Layer 11 of a small transformer language model trained on English Wikipedia (18 layers, counted from 0, width 64).
Take only the direct path to the model's output, skipping the later layers: a vector added to the residual stream pushes a token's score in proportion to its dot product with that token's output vector.

Output vectors of the tokens that the questions are about. A number n stands for (n - 500) times 0.0053.
"ier": 640 553 580 535 476 423 778 553 312 274 470 536 365 527 438 476 417 487 532 595 576 410 493 560 363 473 641 692 366 439 433 541 512 424 428 376 546 548 556 558 502 470 496 587 564 288 475 431 510 585 388 368 575 393 677 407 374 488 517 629 566 557 629 624
"0": 324 507 534 445 447 432 356 474 622 629 418 417 482 473 386 569 574 541 432 458 430 651 483 470 536 436 461 588 562 325 663 624 463 525 423 581 507 488 398 648 490 501 454 368 362 488 574 387 595 600 413 545 405 535 677 553 569 556 572 459 587 444 494 587
"е": 439 557 470 456 741 605 480 434 524 409 605 312 589 473 476 447 408 487 458 582 401 414 434 452 428 406 637 530 428 447 433 461 547 479 391 475 389 471 647 485 574 598 529 451 622 586 440 499 742 472 273 389 598 581 441 478 556 592 616 442 618 511 499 587
"ground": 395 736 532 387 616 405 605 489 552 529 309 530 600 717 229 567 541 478 360 305 803 429 314 666 367 305 674 366 731 271 626 579 417 372 568 362 366 647 677 478 710 406 561 348 480 582 386 391 623 597 629 344 675 408 421 460 337 540 511 464 710 802 418 298
"History": 431 503 419 416 467 652 706 531 434 539 531 533 258 593 437 332 557 465 553 390 661 364 752 787 380 456 474 309 490 355 634 706 520 312 462 389 372 430 456 624 668 626 479 326 444 652 536 310 785 431 466 292 526 500 574 406 507 589 605 413 809 632 609 135
"ine": 499 434 547 474 716 465 493 580 390 394 525 440 496 605 510 460 389 532 574 490 521 639 572 512 425 422 609 541 490 439 618 679 484 323 502 692 689 329 653 551 555 456 377 696 488 410 404 490 507 554 345 236 457 464 668 496 418 471 553 496 424 476 543 317
"ailable": 215 575 457 451 515 490 708 243 358 451 520 393 460 528 435 360 530 495 301 312 588 462 641 769 229 710 660 527 696 311 724 484 337 328 389 530 550 526 479 532 678 565 380 372 769 671 246 429 894 398 412 453 560 601 713 158 410 540 686 369 543 801 524 561
"end": 534 624 458 326 246 735 562 478 343 559 439 535 356 583 499 499 259 564 513 425 455 574 550 501 442 493 655 668 425 392 528 511 633 599 566 425 568 562 564 627 561 410 553 583 517 444 417 334 322 557 569 514 490 650 461 389 510 486 522 553 437 553 490 404
"ony": 513 674 503 445 681 496 474 383 46 460 429 516 532 439 598 546 396 390 335 629 721 351 428 478 374 540 628 533 706 263 572 434 559 432 605 354 425 569 323 636 469 430 629 663 547 597 288 517 505 513 525 490 559 522 594 281 425 500 530 674 664 521 445 699
"ual": 314 389 563 633 706 593 370 381 563 323 504 317 551 386 302 525 772 763 460 438 529 533 682 674 417 419 501 402 475 445 572 805 386 472 337 144 389 706 671 646 518 400 612 308 410 521 422 453 621 646 361 592 375 472 619 414 345 485 605 416 533 635 592 586
" Apps": 454 573 537 268 542 386 770 332 554 234 660 264 504 446 492 642 504 323 347 487 677 329 505 433 376 544 590 489 630 472 654 709 265 154 310 359 26 863 641 568 700 556 563 678 339 606 446 455 455 369 263 620 482 679 580 665 233 630 612 463 787 777 665 461
"ph": 390 612 405 514 736 567 283 453 462 459 370 385 441 175 487 488 447 511 539 404 544 575 365 467 384 500 622 373 630 247 660 627 494 505 452 393 537 683 721 579 617 528 563 796 640 563 497 427 391 507 316 432 602 472 414 514 578 508 440 481 534 527 541 626
"acter": 622 616 423 353 853 638 564 374 350 374 336 141 322 625 428 492 580 413 451 457 763 542 450 747 269 495 642 266 483 353 492 617 489 196 532 372 538 890 517 541 518 816 490 407 517 765 302 487 967 576 500 219 593 577 608 237 326 520 524 442 513 641 377 475
"ays": 471 361 463 436 298 430 584 313 508 616 511 560 593 458 435 473 471 624 405 539 529 583 414 555 331 508 650 546 371 451 687 596 607 439 558 324 558 648 563 765 702 639 595 356 489 497 515 591 552 403 465 261 444 459 730 352 388 511 559 291 382 588 614 388
"ction": 363 732 352 392 955 493 685 255 436 395 743 355 438 665 412 402 672 534 460 361 559 312 647 660 341 364 574 361 409 139 566 843 392 358 284 672 238 655 577 387 510 723 553 503 480 602 434 374 780 519 695 563 207 546 463 666 431 494 519 307 633 781 403 374
" Year": 484 410 562 528 616 499 754 433 409 554 602 501 657 531 567 394 557 550 444 554 432 466 374 577 414 523 543 392 603 434 434 624 371 469 394 590 197 361 627 632 484 501 535 529 496 583 280 537 539 219 360 595 480 640 469 485 401 569 509 454 517 495 797 465
"ment": 329 581 583 443 623 546 750 175 296 404 402 462 432 674 395 482 510 476 486 631 713 344 525 423 399 387 627 457 541 384 495 582 431 654 528 664 489 447 564 388 587 533 656 400 788 870 335 456 684 498 449 556 349 339 445 576 279 520 502 448 732 439 357 484
" med": 422 408 442 508 637 455 582 521 505 415 419 528 489 480 446 601 603 387 421 544 582 516 402 459 474 440 567 526 572 524 508 547 453 307 425 528 410 556 595 398 667 499 415 557 508 419 454 573 662 493 458 559 452 399 388 516 498 550 500 529 527 571 607 593
" =\n\n": 627 526 564 483 524 532 539 584 316 710 327 65 239 684 149 405 493 300 518 550 557 691 720 620 323 259 387 373 445 687 611 643 585 264 424 223 373 683 769 620 504 628 364 462 642 689 649 319 579 319 712 683 530 611 468 465 408 525 467 623 358 529 634 440
"ages": 493 406 534 439 474 421 538 430 485 464 351 497 637 688 293 483 520 512 319 568 691 497 522 482 342 497 686 329 322 417 697 660 626 501 600 358 398 760 394 493 605 613 646 511 445 560 252 537 569 644 469 312 514 339 618 448 322 517 528 509 633 632 487 467
"ected": 330 638 585 420 506 646 494 404 634 521 443 383 273 538 370 346 696 347 450 430 661 655 659 711 362 500 658 372 460 427 779 375 592 472 566 368 661 510 382 615 535 375 322 525 517 439 365 369 691 533 443 408 521 419 514 339 506 560 645 416 639 623 466 593
"liament": 421 625 464 472 682 560 675 317 375 370 679 490 376 716 374 563 774 356 311 468 518 549 754 714 317 475 626 519 490 199 375 498 491 483 271 381 504 714 424 508 676 697 292 535 597 579 275 375 647 426 247 382 534 753 452 418 229 557 490 401 795 638 535 592
"rial": 261 649 578 543 591 485 398 316 503 516 409 363 282 647 343 430 684 500 396 653 715 325 760 668 365 275 503 384 679 409 552 438 528 387 457 521 517 438 650 793 744 424 556 254 385 621 363 442 716 455 631 216 708 463 562 277 331 531 599 415 737 632 646 379
"ota": 500 665 655 527 513 483 313 730 301 422 533 548 243 381 246 362 370 649 410 532 773 478 639 600 311 460 617 563 676 298 878 686 488 572 395 334 351 812 509 718 551 602 570 472 368 536 281 465 593 430 420 416 553 678 443 409 380 499 521 275 590 536 488 385
"ore": 527 391 543 391 573 528 366 683 483 420 486 447 497 325 666 443 580 460 581 507 608 560 632 323 446 527 595 604 459 500 669 460 525 385 610 541 552 427 469 665 571 541 510 549 499 627 353 473 306 409 440 294 406 531 781 332 333 513 543 479 510 474 658 412
" she": 615 663 424 538 442 617 355 509 500 559 508 489 520 585 429 398 491 541 284 494 538 430 470 486 518 447 514 560 481 575 589 616 562 380 539 332 382 603 503 670 418 443 359 546 597 576 527 543 655 590 541 439 219 440 508 476 575 526 547 527 386 426 503 477
"itle": 527 613 452 343 540 566 632 479 484 587 436 296 440 626 294 481 864 554 329 508 701 342 807 569 365 597 542 305 438 300 542 480 436 315 429 490 435 524 560 602 663 391 604 553 332 573 336 431 633 442 468 459 563 611 597 274 296 541 546 384 524 739 767 442
" Position": 487 504 570 377 462 672 738 324 414 270 651 481 687 496 339 542 526 379 383 462 438 448 605 498 411 387 585 554 670 618 687 501 361 427 399 525 328 493 614 676 447 466 496 483 572 636 434 498 470 387 487 434 487 632 588 402 462 605 556 598 461 427 553 428
"active": 272 619 377 299 478 570 761 605 452 448 396 540 490 700 437 372 689 484 483 620 498 487 468 707 377 618 563 305 612 324 574 614 490 443 545 438 400 527 586 415 701 562 523 176 476 505 326 406 843 471 535 505 599 424 348 352 636 549 557 619 479 517 393 411
"self": 380 769 471 349 520 519 184 578 478 537 588 423 622 372 323 492 386 574 480 502 751 242 515 815 422 499 611 391 531 360 482 605 425 385 434 356 388 710 388 454 688 483 525 608 603 622 270 253 652 559 439 381 521 573 503 503 370 561 484 597 536 829 553 578

Each question shows what one neuron of this layer's MLP adds at an activation of 1. A number n stands for (n - 500) times 0.0016.

n311: 407 282 577 386 684 536 654 383 642 627 318 736 539 640 771 348 383 307 753 638 464 327 491 505 526 314 287 364 406 265 543 701 427 267 362 570 321 661 543 486 573 674 463 801 558 646 583 300 458 599 483 539 494 224 435 373 560 534 474 484 645 543 675 684
Which three tokens does it push up most, strongest first? "ction", " Apps", "History"

n290: 581 700 339 455 399 559 358 424 467 589 563 516 467 501 531 467 567 501 408 358 445 455 504 427 527 540 285 552 523 590 455 471 674 479 438 416 290 508 642 456 547 481 252 382 655 513 534 536 525 510 467 587 783 485 517 542 380 553 571 547 537 568 471 470
Which of these tokens does it push down most? "ine"

n318: 491 450 563 523 491 514 512 517 478 478 504 508 546 444 466 472 568 499 467 587 521 525 534 529 483 480 504 512 529 512 498 462 533 504 496 478 491 461 422 480 486 490 529 523 535 520 544 527 429 461 516 511 507 514 479 448 496 446 504 516 468 497 433 595
Pushed up most: "ony"

n173: 489 514 395 426 466 511 577 363 482 524 483 553 446 534 554 357 594 429 458 437 519 418 538 546 535 417 466 429 475 497 504 539 574 436 591 574 462 576 539 424 492 589 505 525 412 446 463 550 501 505 507 568 570 497 529 529 571 589 520 513 380 514 428 605
Which three tokens does it push up most, strongest first? "ction", "active", "acter"

n343: 518 490 427 503 492 688 665 648 433 550 518 555 604 374 423 519 516 572 432 492 501 462 468 497 654 434 464 702 626 573 378 491 550 474 420 581 360 415 301 596 475 282 468 401 593 427 443 486 468 499 467 421 559 428 473 559 490 707 417 461 567 504 477 469
Which of these tokens does it push down most? "acter"

n116: 556 461 685 550 487 606 549 401 726 507 457 618 469 483 445 522 514 395 517 500 458 437 605 524 410 401 445 550 388 534 538 536 332 499 641 466 646 569 392 613 304 574 569 533 438 667 372 431 497 416 507 566 494 455 297 457 385 389 439 671 449 524 610 553
Pushed up most: " =\n\n"

n90: 496 664 604 473 602 620 377 497 472 555 554 420 672 443 402 438 593 428 407 447 425 440 489 582 350 403 375 699 325 571 384 679 476 550 429 572 680 417 466 662 431 420 450 511 523 485 424 478 529 379 480 487 551 497 272 563 576 515 509 568 433 688 449 589
Pushed up most: "self"

n310: 610 543 353 461 425 442 601 628 664 494 384 710 595 648 311 430 591 580 461 498 550 456 242 531 410 416 339 360 446 632 556 685 522 489 522 354 544 535 430 454 511 633 498 657 466 484 252 551 661 572 601 487 691 337 530 449 574 325 385 278 586 456 556 553
Pushed up most: "ages"

n272: 502 385 607 423 605 530 398 511 470 600 505 608 537 646 581 586 514 469 398 480 479 514 592 433 518 649 433 485 465 617 670 459 500 529 576 656 487 558 440 384 391 488 698 542 502 337 549 488 555 296 394 549 556 278 507 482 356 297 405 685 480 496 468 573
Pushed up most: "ages"

n148: 312 721 487 732 620 305 504 706 570 427 438 648 543 437 283 559 418 704 474 509 706 591 592 526 374 596 407 552 597 223 481 331 433 456 382 510 299 516 526 478 441 658 347 476 657 397 510 505 427 199 449 553 530 441 557 530 611 671 764 344 353 344 551 550
Which two tokens does it push up most, strongest first? "ota", "ailable"

n261: 474 441 325 579 428 578 578 496 627 537 589 570 445 583 554 511 481 605 433 373 531 569 435 515 387 533 647 639 496 480 464 548 451 494 601 577 489 439 443 496 520 689 418 512 446 589 444 350 469 570 493 391 483 447 501 509 457 442 399 554 491 537 480 341
Pushed up most: "History"

n274: 474 544 477 463 529 591 535 444 586 634 382 512 567 438 471 443 530 536 638 435 517 516 559 479 511 490 578 388 439 377 535 493 461 563 547 494 519 481 506 501 559 547 557 594 362 443 412 492 461 502 534 598 544 547 529 452 467 411 481 359 476 537 444 572
Pushed up most: "itle"

n15: 557 377 474 787 413 426 523 509 484 464 368 694 218 483 512 488 511 478 412 597 301 397 579 503 637 507 803 562 583 700 426 351 760 207 648 498 944 449 415 318 381 438 624 588 455 388 703 581 420 265 403 358 635 475 568 597 536 484 386 708 283 506 342 567
Which two tokens does it push up most, strongest first? "ier", "ine"

n99: 545 621 638 551 431 288 415 518 506 368 554 417 686 649 670 477 569 499 623 600 417 708 550 353 501 524 390 370 640 579 450 480 727 593 437 720 444 455 407 391 283 463 412 221 604 565 413 607 521 507 547 451 656 475 493 393 425 453 444 570 425 429 464 386
Pushed up most: "active"

n229: 484 624 567 556 528 533 462 425 317 389 374 223 543 407 431 430 293 574 458 525 477 620 567 567 319 658 807 609 520 188 609 492 542 477 661 529 431 381 528 444 298 610 626 521 402 553 415 404 536 380 497 336 346 589 559 594 542 533 604 769 539 525 510 594
Pushed up most: "ony"

n313: 640 333 359 574 578 513 604 561 381 579 572 520 566 455 439 522 465 490 621 505 522 443 460 494 552 532 386 456 449 650 390 590 449 453 556 481 537 351 503 588 376 335 514 633 532 474 520 464 363 518 428 717 540 295 445 691 560 536 368 550 327 511 603 576
Pushed up most: " Year"

n226: 493 496 541 589 548 457 429 469 477 522 431 518 576 484 543 434 517 346 492 536 438 374 659 338 566 571 474 431 478 379 585 512 488 628 527 630 630 503 580 388 564 498 352 524 490 602 357 584 459 474 587 566 547 529 490 478 562 453 527 536 411 463 477 556
Pushed up most: "ment"

n73: 680 443 432 490 422 490 594 289 413 329 471 336 500 413 540 444 384 756 435 442 503 599 615 638 501 364 680 563 353 598 407 689 422 637 658 424 404 493 659 693 342 466 424 694 465 458 561 293 388 434 642 420 431 506 232 635 379 605 613 609 534 579 610 478
Which of these tokens does it push down most? "active"

n201: 485 553 520 485 575 486 560 472 463 426 480 408 638 406 557 483 403 522 510 461 576 482 555 390 398 364 520 588 665 508 487 475 579 437 437 490 408 544 556 600 592 508 602 503 531 566 344 439 677 554 452 355 520 622 529 529 427 637 259 513 366 462 409 676
Pushed up most: "acter"

n212: 590 704 560 381 335 719 506 486 413 606 451 509 347 732 370 373 631 301 576 281 463 708 443 420 390 482 597 526 479 604 533 585 598 464 689 600 780 639 273 308 380 526 403 644 427 541 308 366 647 500 478 348 408 462 279 556 397 613 823 475 382 660 470 423
Which two tokens does it push up most, strongest first? "ected", "acter"

n42: 526 529 481 540 423 462 406 668 503 502 385 417 498 640 472 429 476 570 422 698 528 383 633 616 364 404 550 324 592 484 294 608 535 444 353 444 454 514 472 549 370 616 413 508 502 500 538 646 363 559 643 139 815 668 366 461 636 289 566 549 530 501 495 464
Which of these tokens does it push down most? "ment"

n358: 557 476 556 450 665 654 478 531 578 504 437 438 440 452 310 434 467 494 409 480 502 589 372 261 431 359 665 582 418 526 412 557 466 602 349 591 600 665 508 483 445 388 601 573 484 557 381 514 431 583 429 566 616 646 424 647 637 489 433 351 465 469 449 663
Which two tokens does it push up most, strongest first? "ph", "е"

n47: 582 579 568 467 435 365 555 616 641 662 445 508 584 499 486 564 393 537 700 412 636 415 755 438 402 583 454 466 632 524 455 579 556 484 497 417 550 513 368 367 403 349 432 617 574 683 567 408 510 471 392 360 256 610 339 560 384 295 534 490 505 399 606 543
Which of these tokens does it push down most? "active"

n220: 494 514 467 509 509 490 498 491 496 492 511 481 498 498 502 501 511 498 502 507 488 489 497 496 511 497 495 513 502 505 474 482 507 508 489 509 516 486 506 501 513 509 524 486 483 500 540 497 485 506 476 520 514 481 503 507 524 499 529 507 466 492 494 501
Pushed up most: "е"

n285: 470 546 681 331 632 579 651 358 519 464 609 409 394 586 493 468 424 638 411 516 695 515 584 391 449 399 645 660 392 340 533 554 357 508 742 440 449 363 449 538 455 452 653 494 629 632 435 530 553 505 434 515 453 461 590 539 436 482 393 416 468 384 539 527
Which two tokens does it push up most, strongest first? "ment", "ction"

n165: 546 469 451 544 423 545 257 562 600 312 425 631 542 470 436 494 490 465 547 479 452 469 577 450 481 494 474 562 455 528 517 377 463 592 588 642 666 509 564 572 385 432 631 575 435 446 407 395 592 492 608 554 572 465 463 596 471 326 535 682 419 470 469 492
Which of these tokens does it push down most? " Apps"

n271: 597 534 413 628 650 543 578 282 625 490 546 442 608 601 396 455 720 442 609 368 454 399 580 431 558 586 561 410 478 410 548 634 534 352 352 389 472 342 539 536 628 385 650 482 521 496 568 422 473 448 373 454 537 387 338 548 464 696 500 450 442 621 520 386
Pushed up most: "ction"

n158: 513 599 618 559 651 437 372 428 465 280 588 643 352 737 335 501 376 518 504 582 471 456 455 580 483 628 559 404 424 752 413 656 504 377 679 497 466 649 509 677 530 607 452 317 375 533 476 414 541 358 475 353 576 417 514 516 686 223 321 701 599 597 480 341
Pushed up most: "acter"

n198: 266 593 597 665 511 413 582 353 635 491 748 317 595 449 533 458 465 428 375 561 312 548 402 350 836 321 449 501 615 489 428 353 813 503 395 569 497 365 619 347 476 536 573 558 532 529 460 687 563 499 362 471 790 511 491 577 488 616 791 262 174 416 314 613
Pushed up most: "е"

n36: 477 644 515 634 345 404 377 469 463 563 616 427 623 550 563 600 442 455 381 594 515 474 426 344 273 551 495 606 461 566 413 473 366 527 637 494 503 561 504 527 397 475 539 690 530 464 646 514 518 563 554 364 627 447 562 576 458 299 350 625 506 453 449 529
Pushed up most: "ony"

n189: 536 583 529 766 481 460 575 707 351 362 405 521 528 444 776 165 504 412 446 440 670 175 585 421 587 646 553 317 453 509 655 176 426 415 497 512 602 495 369 407 440 428 557 448 279 628 631 636 436 320 510 716 476 494 355 762 443 575 503 613 416 550 415 881
Pushed up most: "ony"

n380: 459 727 547 528 338 370 399 519 443 276 473 388 659 592 588 484 627 552 316 423 539 633 580 551 446 516 430 768 651 567 684 454 251 389 498 627 538 537 409 613 427 538 443 357 595 360 217 531 714 359 503 526 345 319 520 490 417 425 834 897 643 303 473 407
Pushed up most: "ailable"

n101: 488 490 538 506 530 528 499 555 524 497 488 570 486 573 422 471 470 486 489 540 558 553 458 538 524 554 469 499 404 489 415 499 502 504 433 551 532 402 452 564 402 539 574 508 470 544 447 485 493 482 471 537 503 536 437 477 574 534 469 501 428 507 536 524
Pushed up most: " Year"

n24: 549 478 429 379 477 573 560 595 296 720 688 445 324 526 331 392 501 686 410 369 493 615 691 405 486 520 431 416 496 413 458 401 584 446 601 590 560 427 391 503 498 430 586 415 343 530 646 603 681 377 649 520 541 361 582 457 689 501 418 591 593 399 579 317
Pushed up most: "History"

n75: 472 609 426 568 477 578 463 547 459 525 684 463 511 553 433 682 378 411 493 430 474 364 385 333 575 578 453 582 501 607 503 782 654 411 442 551 677 299 627 578 290 374 456 437 660 465 427 455 504 636 544 437 436 348 380 520 526 405 676 597 334 521 568 509
Which two tokens does it push up most, strongest first? " she", "ine"

n265: 672 602 649 363 451 435 625 596 389 548 628 633 395 282 560 383 290 454 452 565 379 546 451 499 309 383 564 581 558 388 496 554 527 605 477 532 649 449 548 564 424 527 530 477 470 487 429 458 466 707 415 317 621 775 603 327 459 156 567 657 507 414 688 562
Pushed up most: "ier"

n230: 569 300 341 291 493 482 538 636 679 386 610 536 655 589 408 514 551 508 491 555 464 530 400 490 543 453 521 425 503 541 380 515 494 506 527 492 582 657 561 407 564 377 519 357 527 599 434 477 539 547 429 294 458 561 570 615 578 587 322 306 473 814 486 425
Pushed up most: "ground"

n50: 550 528 567 485 562 489 566 584 584 459 506 594 539 617 578 414 565 335 392 427 489 500 433 560 446 391 344 349 462 578 430 747 606 623 592 534 518 532 433 478 422 506 569 563 445 506 415 501 415 563 475 487 481 392 430 634 557 455 386 630 362 446 472 530
Pushed up most: "ages"

n250: 559 513 617 333 700 473 502 559 595 606 754 457 405 426 553 486 528 516 396 446 532 593 487 543 607 321 408 329 509 623 556 400 398 375 475 519 658 231 521 613 395 388 582 635 317 374 575 549 376 614 618 461 573 385 485 538 565 545 576 536 561 445 271 550
Which of these tokens does it push down most? "ailable"

n62: 526 529 547 576 521 679 496 280 547 542 506 608 489 366 594 498 430 601 471 568 578 524 531 557 548 501 454 547 435 488 733 488 315 400 540 584 334 543 499 626 361 577 396 399 415 522 504 460 532 273 340 575 488 500 279 565 527 736 362 430 416 686 499 571
Pushed up most: " Apps"